Layer 3 of a small transformer language model trained on English Wikipedia (8 layers, counted from 0, width 64).
Take only the direct path to the model's output, skipping the later layers: a vector added to the residual stream pushes a token's score in proportion to its dot product with that token's output vector.

Output vectors of the tokens that the questions are about. A number n stands for n times 0.03.
" Airlines": 3 8 -4 -5 22 -12 19 18 -9 20 18 -1 -2 8 -6 -1 -6 -14 17 -22 11 -6 10 9 -34 5 12 -39 -5 -2 18 -16 16 -29 7 -13 25 3 -17 38 -11 8 8 9 14 -2 -37 18 -6 -21 15 -23 29 -28 -37 -17 16 1 19 -13 23 -4 10 -13
"asant": 6 -19 2 3 30 23 15 41 -2 10 9 39 -19 -9 14 -18 6 -43 -10 -7 -15 46 43 1 -12 25 54 -5 -12 12 13 -7 15 -13 -4 -13 -21 -5 -15 25 -9 -8 -33 -10 14 2 -42 -16 -27 -28 -7 22 6 -21 -7 -20 13 -1 33 -29 -9 6 0 -12
"mother": -3 28 2 -28 -15 -1 20 38 6 11 14 -17 1 -25 9 2 18 -12 -7 19 3 27 -7 17 9 10 43 22 8 15 -2 7 55 -13 -12 -53 -17 -5 11 -2 -15 -43 25 -1 -5 -42 -34 31 -17 -12 -16 -5 -19 -1 -21 -11 30 23 13 -26 -49 -5 12 10
"iggins": 22 19 -2 13 -9 2 33 18 -2 9 -25 27 -17 -4 -21 13 15 -16 24 9 27 -10 -18 -4 -19 9 46 -16 -23 -1 17 24 58 -19 0 -33 -12 -1 2 26 -13 -51 -14 0 18 -3 -37 12 0 -27 -42 7 11 0 -26 -5 21 10 -5 -34 24 11 6 -21
" Fame": -52 19 12 10 3 -12 6 8 9 25 -15 -42 -16 4 -15 21 1 4 28 19 31 35 -32 -17 -70 26 45 -3 14 27 4 9 31 -23 -12 -95 -32 5 30 23 -37 -31 3 -6 31 -7 -12 -5 11 -27 2 20 4 -19 -25 -14 50 15 10 -18 4 32 13 -8
" sponsor": 7 16 10 -21 6 -11 15 36 -14 21 6 -7 -6 12 17 -7 15 -29 12 15 -12 13 -14 5 -38 6 28 -26 18 6 3 -4 32 -16 -35 -38 -16 -22 -6 26 21 -5 17 -31 5 -34 -6 13 9 0 -15 -15 21 5 26 -3 -19 9 18 -4 15 4 7 -38
"-grand": 3 10 28 14 11 -11 14 44 -9 21 43 -34 -32 -1 45 -10 14 -15 6 13 -15 36 11 5 -20 8 22 9 0 -9 3 -14 35 18 -33 -2 -33 -23 -3 31 -34 -22 39 -45 15 -28 -38 -16 -21 -27 -6 39 -21 49 -69 -19 28 -8 21 -25 -3 -5 3 11
" |": 18 16 10 14 14 7 -43 -6 0 -8 -18 28 -20 -37 -29 -27 14 -12 6 35 19 -32 14 -25 0 -12 -1 -1 3 5 16 -22 -33 3 -11 1 25 -13 30 20 8 13 -15 -47 16 6 29 6 28 15 30 -12 -20 -3 15 15 -23 17 -23 2 -8 -25 14 12
"ists": 2 -8 -19 -18 23 6 12 31 -3 7 2 -28 -9 19 -7 0 0 -15 16 1 4 24 15 -5 -3 6 -26 -12 -6 7 -18 8 21 0 18 -8 -10 35 20 8 17 -13 -2 -14 14 -1 31 -5 -3 -14 29 -31 -2 -39 -10 -24 -25 11 24 -3 -6 1 -20 -9
"’t": -11 3 -5 -28 14 -32 24 15 -35 6 -27 -11 -8 16 31 15 24 -1 21 23 -21 24 7 31 -63 -2 -3 -7 -10 19 6 13 55 -19 -24 -54 -47 -21 7 26 20 -7 -20 -5 -19 13 -49 13 14 -17 -2 13 34 15 -26 27 8 -20 9 -23 13 22 0 36
";\n": -41 27 -25 -38 -1 19 26 35 10 13 -1 16 -9 -3 -8 -7 1 16 25 27 -62 -24 -38 17 4 27 -10 -3 -19 -2 14 -15 33 30 -9 -3 -5 -18 55 11 1 9 37 -13 11 -4 -29 -1 -49 6 -6 17 4 -6 0 7 -3 -40 -2 -5 3 3 3 -4
"mates": 14 26 -11 3 -18 -35 0 36 11 16 -17 -32 -27 36 10 5 20 -47 17 15 27 72 -5 -9 -43 -1 8 3 -4 11 -20 -5 47 10 -19 -13 7 -20 -9 -5 28 -15 23 -47 1 -16 -28 17 -17 -22 -6 3 30 -42 -11 7 20 0 17 -9 -4 9 6 0
"icy": 11 11 -13 -25 41 -1 32 23 -2 3 12 5 6 -9 19 -19 15 -8 29 -5 -28 12 17 22 -37 6 31 6 -17 8 -1 -12 -7 -20 -16 -16 -16 13 -12 4 9 -13 -8 -3 -2 8 -7 2 -28 -42 -1 -27 8 21 25 -26 23 -10 25 -29 15 4 -10 1
"omial": -21 10 39 0 20 -17 19 32 -49 11 27 -35 -9 23 15 16 -5 -19 30 15 -37 22 2 38 -55 16 24 15 -28 5 11 -28 31 -10 -36 -16 -13 -10 25 -3 -30 -7 -25 11 -38 11 15 -17 -1 -28 -2 9 20 41 -12 0 -3 -37 42 -30 17 38 -2 -24
"inals": 25 32 -4 13 16 -12 38 15 -10 14 10 -7 -7 20 0 -15 2 -43 42 4 26 45 -25 2 -13 21 14 14 -12 4 -8 -18 19 21 -16 -17 7 14 -20 -7 -1 -53 7 -45 9 -14 17 -25 -26 -26 -19 -5 57 -56 4 40 33 -45 33 -21 -26 3 -21 -6
" culmin": -18 -7 -26 7 14 -4 47 16 -12 18 -17 -5 -5 15 -2 -7 21 12 13 23 22 9 7 -9 -9 8 62 4 -17 -5 16 5 24 1 -15 -20 -19 -13 -11 -13 -10 -19 14 -9 6 -33 10 5 -4 -22 4 -7 39 1 -53 -24 3 -29 3 -7 29 -17 6 4
"Review": -22 7 -14 0 -28 9 27 31 15 22 30 -21 19 -22 38 1 38 -30 17 19 -8 16 3 -7 -43 4 13 -7 16 -11 45 -26 9 32 23 -29 -21 -33 -3 -9 -57 -40 14 5 26 -17 -13 -6 13 -24 5 -4 0 12 -68 7 28 5 24 -34 38 -3 4 -13
"ould": -12 -32 -23 -9 12 -5 19 7 -30 -3 -26 -14 -11 -6 32 -4 36 5 18 2 -24 14 11 26 -12 -7 10 -23 -12 14 45 -7 39 -19 11 -16 -31 -30 35 20 1 -6 -2 15 0 -2 -2 24 10 -28 -32 6 25 9 13 13 10 -25 27 -40 10 1 -21 -3
"lam": 6 -1 5 4 -11 -15 21 34 8 -5 -19 26 -14 -2 -21 -1 7 -14 -11 -5 9 2 2 14 -12 -5 9 3 -24 20 24 4 29 -30 -4 -8 -9 -13 -27 8 -16 -21 28 -10 -2 -7 3 30 -21 -8 -34 12 13 -12 1 -15 11 3 32 -20 22 11 34 -21
"ailable": -35 23 -20 19 -3 3 82 18 12 12 25 10 -22 2 -17 -28 40 -42 8 6 13 11 -17 50 -32 -4 37 -10 -8 34 5 -18 9 -3 -52 -57 -29 9 6 1 -13 -45 -14 15 -9 -9 -1 10 24 13 0 -5 39 -8 -42 10 5 -35 19 -41 35 20 36 -41
"ured": 25 -14 -11 35 -10 -25 15 29 19 7 6 -31 4 8 -16 18 -8 1 10 9 -12 -18 10 26 -61 4 -4 -2 1 10 -10 -8 -20 10 3 -25 -56 -16 9 21 12 22 15 12 12 -23 -16 1 17 3 15 -11 19 -16 -21 15 -9 7 24 -20 11 5 -16 10
" |\n": -34 19 -30 -14 -3 -8 -9 -7 23 0 -19 34 -15 -11 -36 -4 10 8 8 20 -5 -18 17 -32 2 -3 -21 -15 -14 -17 36 -45 -14 29 -15 -9 12 -9 27 41 -6 24 25 -39 13 -1 14 -12 22 24 4 14 -17 30 35 11 3 17 -29 -4 0 -3 7 -10

Each question shows what one neuron of this layer's MLP adds at an activation of 1. A number n stands for n times 0.013.

n103: 4 -15 -20 -13 -4 33 11 23 -7 -1 6 8 -12 -14 14 1 2 -38 6 1 -6 35 15 -24 -15 31 28 -22 -21 0 7 18 0 15 0 -4 -2 -16 0 9 4 24 -3 -33 7 -10 -2 -27 -1 5 -1 6 -7 2 -29 0 1 14 -5 4 11 2 -2 16
Which of these tokens does it push up most? "asant"

n70: 28 -15 -12 -27 -13 17 17 0 -20 8 8 -23 27 7 -10 -20 -26 1 26 -44 -8 7 -14 0 -24 29 20 3 0 1 -20 17 17 -6 14 10 -17 48 5 -39 -11 -10 -5 -7 32 3 41 7 17 3 1 1 -10 -11 11 -14 -9 22 -3 -10 -41 -5 3 13
Which two tokens does it push up most, strongest first? "ists", "inals"

n125: 3 20 3 -25 -12 -1 -28 -22 25 -5 13 -20 28 -13 22 -10 3 4 6 3 -12 -12 8 -12 13 -3 19 10 18 14 32 18 -27 -27 -8 -45 23 3 10 -4 -25 -3 7 10 -5 -28 -16 2 17 20 -17 3 -16 -15 11 -2 13 23 -5 -16 6 7 -1 28
Which three tokens does it push up most, strongest first? "mother", " Fame", "Review"

n107: 18 0 4 -16 20 6 -13 27 5 -13 -6 -10 -19 29 16 -40 -4 11 -24 -34 5 -6 6 24 8 -17 8 12 47 -8 28 -4 3 -41 -15 11 -3 -2 -2 3 5 16 -17 20 -4 11 1 -18 7 -9 -3 17 -52 -9 -10 -12 4 10 39 -1 -13 -4 -3 5
Which two tokens does it push up most, strongest first? "asant", "-grand"

n138: 1 -56 -33 -14 28 17 68 8 0 -6 9 -11 -6 12 -7 -5 10 11 -3 17 -28 -23 -23 -4 -10 0 -15 -40 -14 12 4 -26 29 5 18 -10 30 -46 23 39 62 -16 2 -37 7 36 -12 -34 -19 13 -13 18 -36 32 30 22 9 -3 -10 30 -22 35 -24 -22
Which three tokens does it push up most, strongest first? ";\n", " |\n", "ould"

n149: -28 -28 -8 -2 15 -13 7 -9 0 5 37 17 3 53 -15 11 12 7 -13 -2 -2 -19 19 4 7 9 7 -34 16 5 -11 17 5 -14 -20 -11 -13 -18 9 -16 30 6 -19 -5 16 -28 29 -37 30 20 -20 -32 -7 16 -2 1 -15 17 -3 22 7 17 -9 -14
Which of these tokens does it push up most? " sponsor"

n33: 23 -7 -23 27 -23 3 -21 21 -3 11 15 2 47 11 -7 -5 -24 43 2 -20 -17 -16 -18 -8 -30 9 14 -5 -16 38 16 6 -33 -12 -7 -17 -15 12 8 23 0 -3 -8 -9 -15 -78 17 27 27 30 15 9 17 12 -3 -47 -2 13 -47 6 -9 25 6 14
Which two tokens does it push up most, strongest first? "ured", " Fame"

n242: -14 36 9 -6 -17 8 9 -2 -12 58 -14 4 -13 -47 8 33 6 -11 -14 28 0 16 18 14 15 1 -19 2 12 -11 -10 25 -19 -20 6 10 -8 2 -13 -30 -5 -9 -30 41 28 0 -22 0 -9 2 21 -2 -15 -4 6 -9 3 -6 1 -16 -10 -10 5 11
Which three tokens does it push up most, strongest first? "mother", "Review", "asant"

n174: -42 12 -9 -11 52 -3 -1 -46 23 -10 24 19 -8 2 16 1 -1 -12 4 -7 -9 30 4 20 -5 0 -13 -15 -2 -13 -28 28 -37 8 -33 -34 -25 3 -25 15 16 -8 13 3 -3 -18 14 4 7 -25 19 35 12 0 -1 -23 37 28 -9 -6 -9 40 -18 25
Pushed down most: " |"

n74: -23 14 -18 -6 1 -10 7 6 -26 4 26 -6 39 15 -10 5 13 -21 -32 27 3 -5 42 -2 -10 -3 -26 -4 9 7 -3 9 1 2 -26 -12 -16 -27 38 17 11 21 -6 11 2 1 -29 17 -2 26 6 -3 1 6 16 19 -13 -7 -9 -73 15 -17 -6 15
Which of these tokens does it push up most? "’t"

n217: -52 21 -13 -2 -1 -7 8 11 5 4 -9 -22 -19 7 -18 -3 16 -6 -37 14 10 20 8 21 18 -12 4 12 9 -35 -23 -24 26 7 -3 -8 -3 28 10 -15 -1 29 10 -14 12 -25 1 14 30 -9 0 33 -52 -19 2 12 -5 25 -12 4 -21 17 -8 16
Pushed down most: "icy"

n53: -23 -17 6 6 9 -13 3 15 15 17 15 4 1 35 5 18 11 -24 -13 -4 1 -5 7 -15 12 -20 2 24 5 1 -11 9 8 -1 -8 -1 2 -18 13 -15 -1 -3 1 1 -3 -39 11 -3 7 -13 18 -16 18 27 -5 -1 4 -25 -8 3 -15 -17 6 3
Which two tokens does it push up most, strongest first? " culmin", "-grand"

n121: -15 4 10 8 2 0 -1 -17 10 -9 -28 -3 16 12 -2 12 0 21 12 -17 -8 -42 -12 15 10 -28 -23 28 48 17 4 5 -30 1 -3 2 -41 9 2 -5 -11 13 17 20 -16 9 -17 7 -3 -33 19 8 -13 4 -7 -17 0 28 35 -24 30 -7 -33 26
Which of these tokens does it push up most? "ured"

n9: 8 22 1 -10 -2 17 27 23 1 -14 27 -8 -3 10 11 -10 23 -17 32 15 -7 1 -2 -19 30 -7 5 -11 25 11 -30 -11 23 6 -27 -44 -25 -15 11 22 23 13 -2 -3 -8 5 -6 -12 -28 12 23 -3 -1 3 19 -8 -4 -2 15 -24 -22 -28 -31 -24
Which of these tokens does it push up most? " sponsor"

n45: 36 -27 21 -11 41 16 7 45 -37 30 -64 5 39 -20 -34 -19 -33 -1 11 29 23 -59 -40 -8 -21 -9 -15 -22 -1 51 30 11 41 12 -6 37 0 -8 5 -25 36 10 -7 -28 39 12 1 -1 18 0 -27 -26 -27 3 9 -1 -21 21 -18 4 -22 -27 1 15
Pushed down most: "ailable"

n117: -30 11 -26 -20 -6 15 -12 0 -9 5 -2 6 14 -7 -11 30 18 -11 35 13 -11 -1 25 -6 15 11 1 -8 -4 -19 22 1 -1 -20 9 4 7 29 2 -13 10 -4 -27 6 11 4 -24 1 18 -12 0 -19 14 -2 40 -23 -38 22 12 -5 -21 -11 -6 0
Which of these tokens does it push up most? "ists"

n111: -3 -4 11 31 -25 11 27 18 -8 -1 12 9 -13 3 7 -33 -6 -29 -39 -23 14 -2 8 8 21 -5 8 -10 0 45 -1 2 6 0 4 -50 29 -23 -11 22 12 -14 31 5 -8 15 6 -22 18 34 -27 -11 23 -6 -42 -29 19 1 -18 -22 4 14 22 -12
Which of these tokens does it push up most? "ailable"

n131: -17 13 20 27 12 3 -8 -24 -20 -7 -20 -25 4 6 -3 10 -33 -30 21 23 9 26 -12 45 13 55 -37 13 19 -19 18 -8 -22 14 -30 26 -19 -13 31 -26 -16 -14 -5 16 -23 26 -21 -22 9 32 -13 -20 17 10 51 -20 -17 -23 56 -39 30 -44 -31 27
Which of these tokens does it push up most? "omial"

n189: -16 16 -49 17 7 14 28 -20 4 23 -21 26 19 5 3 -1 3 33 -6 26 11 -21 15 -40 8 -7 8 -37 -18 12 -19 -1 5 34 -11 -31 -26 13 -12 -11 14 -23 8 2 12 6 19 -38 -12 -2 47 32 -26 -8 -11 -8 -7 4 30 -3 -8 11 -23 11
Which of these tokens does it push up most? " culmin"

n196: -7 15 -17 -11 1 -1 9 32 -19 -11 -3 1 30 3 -8 -23 -15 18 12 28 -6 1 -1 -9 -12 0 24 -14 2 22 -8 17 14 11 -12 -10 -11 -17 -17 23 19 13 -9 -2 -8 -43 -7 13 4 7 -25 -7 -7 9 -1 -5 -21 15 -5 38 13 3 -13 -10
Which of these tokens does it push up most? " sponsor"

n48: -9 1 -7 10 -11 -29 8 -15 -14 26 -12 9 -27 20 -14 -9 22 16 -6 7 9 35 11 -27 25 -15 -26 9 7 9 -12 3 15 -13 14 9 -2 22 -27 -9 33 9 16 -14 -30 6 -6 10 5 13 -23 6 26 -5 -20 -9 -2 11 -14 17 -15 4 -7 -2
Which of these tokens does it push up most? "mates"

n81: 1 25 13 14 -12 -9 -17 -3 -3 -15 -19 17 25 16 -14 -13 -28 -6 22 1 4 -2 -27 7 -20 4 31 0 9 17 -3 -3 17 -1 10 -15 -14 27 -1 -5 -26 -15 20 -8 7 -18 -9 -1 -6 -20 5 -3 4 -32 2 -16 9 3 16 52 -1 -13 8 16
Which of these tokens does it push up most? " Fame"

n110: -13 -10 -14 9 -10 -24 21 17 1 44 -10 4 26 -7 -27 -27 -61 9 -28 -31 -2 -26 -10 -19 1 23 33 -6 0 16 -11 21 -2 -4 5 -9 -9 -20 25 -13 -14 -16 -8 42 13 -15 15 -2 24 -7 2 9 -10 3 1 49 17 20 28 -11 4 -31 13 3
Pushed down most: "mates"

n173: -19 17 -6 -18 -3 -20 -7 -16 -9 -4 10 9 -41 -12 -1 22 -8 4 -13 12 4 18 42 12 9 -17 -17 -20 -7 43 -1 -1 -16 17 6 -7 26 1 0 2 11 -17 -3 -3 -17 -8 11 24 7 -6 -22 -3 25 15 22 -4 28 -22 2 11 -22 23 -22 -19
Pushed down most: "Review"

n17: -17 14 32 7 40 16 -7 16 12 11 -32 1 1 10 18 0 -24 -49 0 1 -5 1 -14 17 9 -1 12 9 15 -11 -5 23 -3 -33 26 3 2 -7 -23 0 36 25 0 -27 28 -5 1 -15 6 4 20 -24 -17 8 -5 5 -28 27 1 -11 -12 -29 -20 -18
Pushed down most: "ailable"

n145: 17 -6 -15 6 22 11 0 18 1 9 -23 2 -46 -9 8 -10 -8 13 1 5 -9 -6 -19 -6 8 -1 -20 7 -25 -18 -7 -31 3 42 28 8 -7 11 7 -2 2 -10 14 -20 -12 10 14 6 -22 -10 9 6 0 19 32 -1 20 -26 -3 0 9 12 1 -8
Which two tokens does it push up most, strongest first? ";\n", " |\n"

n190: 17 8 -3 3 31 12 -8 -13 7 -15 26 9 -24 18 7 7 16 -8 -21 -44 18 -26 19 25 -21 12 6 -15 28 1 -21 -34 -7 -57 -3 -2 -12 34 9 -8 -2 -12 13 -7 -24 -18 6 -8 13 -3 7 -19 -20 22 22 -8 5 -5 47 -35 7 5 17 3
Which of these tokens does it push up most? "icy"

n37: 13 1 16 3 -23 -17 -16 1 -4 -37 33 3 -31 -45 36 30 21 9 -1 -11 21 2 53 49 37 -9 -49 1 -6 -8 -8 -1 -27 -2 -16 8 13 5 -11 13 0 -2 -25 -35 19 28 14 -2 -23 10 -1 44 -28 11 20 16 -12 3 -20 -29 -59 21 23 -3
Pushed down most: " culmin"

n2: 14 -16 -7 -31 41 13 9 16 -4 3 -17 -32 -15 -15 -17 -35 3 -7 -1 27 -18 26 -16 -9 -16 17 -14 12 1 -16 7 -23 -14 -4 -6 11 48 0 18 -43 6 -34 6 5 3 23 -37 -8 7 -3 -29 19 13 45 14 16 5 -14 5 -8 9 -3 17 46
Pushed down most: "ured"

n58: 13 -6 16 -7 -24 -31 -1 16 12 -33 -30 3 -10 16 -10 -22 23 -11 -21 -14 25 9 -15 6 4 -12 -26 9 -6 0 27 28 31 -31 3 21 12 -30 1 6 16 1 -5 13 16 44 -9 12 -29 -6 -34 -20 -32 20 3 18 1 8 -2 15 47 -23 27 -23
Which of these tokens does it push up most? "lam"

n87: -11 3 12 20 -18 13 29 -31 -3 36 29 -2 9 -7 20 -12 -9 -1 -24 20 -19 5 17 -19 23 25 -5 -10 -12 -10 -4 13 12 3 16 -39 10 -31 -15 -4 -1 -48 8 -43 16 30 4 -20 8 7 2 17 -11 -38 30 -10 11 -28 0 0 -21 34 14 7
Pushed down most: "ured"

n154: -7 13 14 -14 26 -1 24 13 -4 -31 -3 1 -59 6 -24 31 57 -9 22 40 3 34 36 13 -33 -17 11 -14 -22 -58 -9 -49 -4 -10 5 32 -22 -15 -4 -15 -29 37 -2 -57 -29 65 -12 4 20 3 -10 19 -6 17 33 5 -7 -16 -9 35 -19 18 3 -22
Pushed down most: "mother"

n193: -1 8 -36 -4 8 -6 47 -3 -2 -11 -11 27 -22 -10 13 4 13 8 -4 32 -14 -6 5 -9 7 -23 -21 -9 -12 -12 27 -23 7 15 14 1 14 -27 -5 14 -7 17 -9 -39 -1 25 9 22 14 -19 -18 5 -6 39 18 8 -4 -9 -9 7 8 -11 -17 -12
Which of these tokens does it push up most? " |\n"

n221: -1 0 -2 17 -7 24 27 31 3 -16 -22 -3 19 3 -10 -4 -8 -1 5 -26 -1 1 -8 -36 -5 -7 18 3 -7 0 8 29 6 13 -5 7 -34 19 3 -17 -13 -11 -7 21 -16 -14 4 14 -15 1 14 -22 -9 -14 9 -20 10 6 17 13 5 -3 -3 20
Which of these tokens does it push up most? " culmin"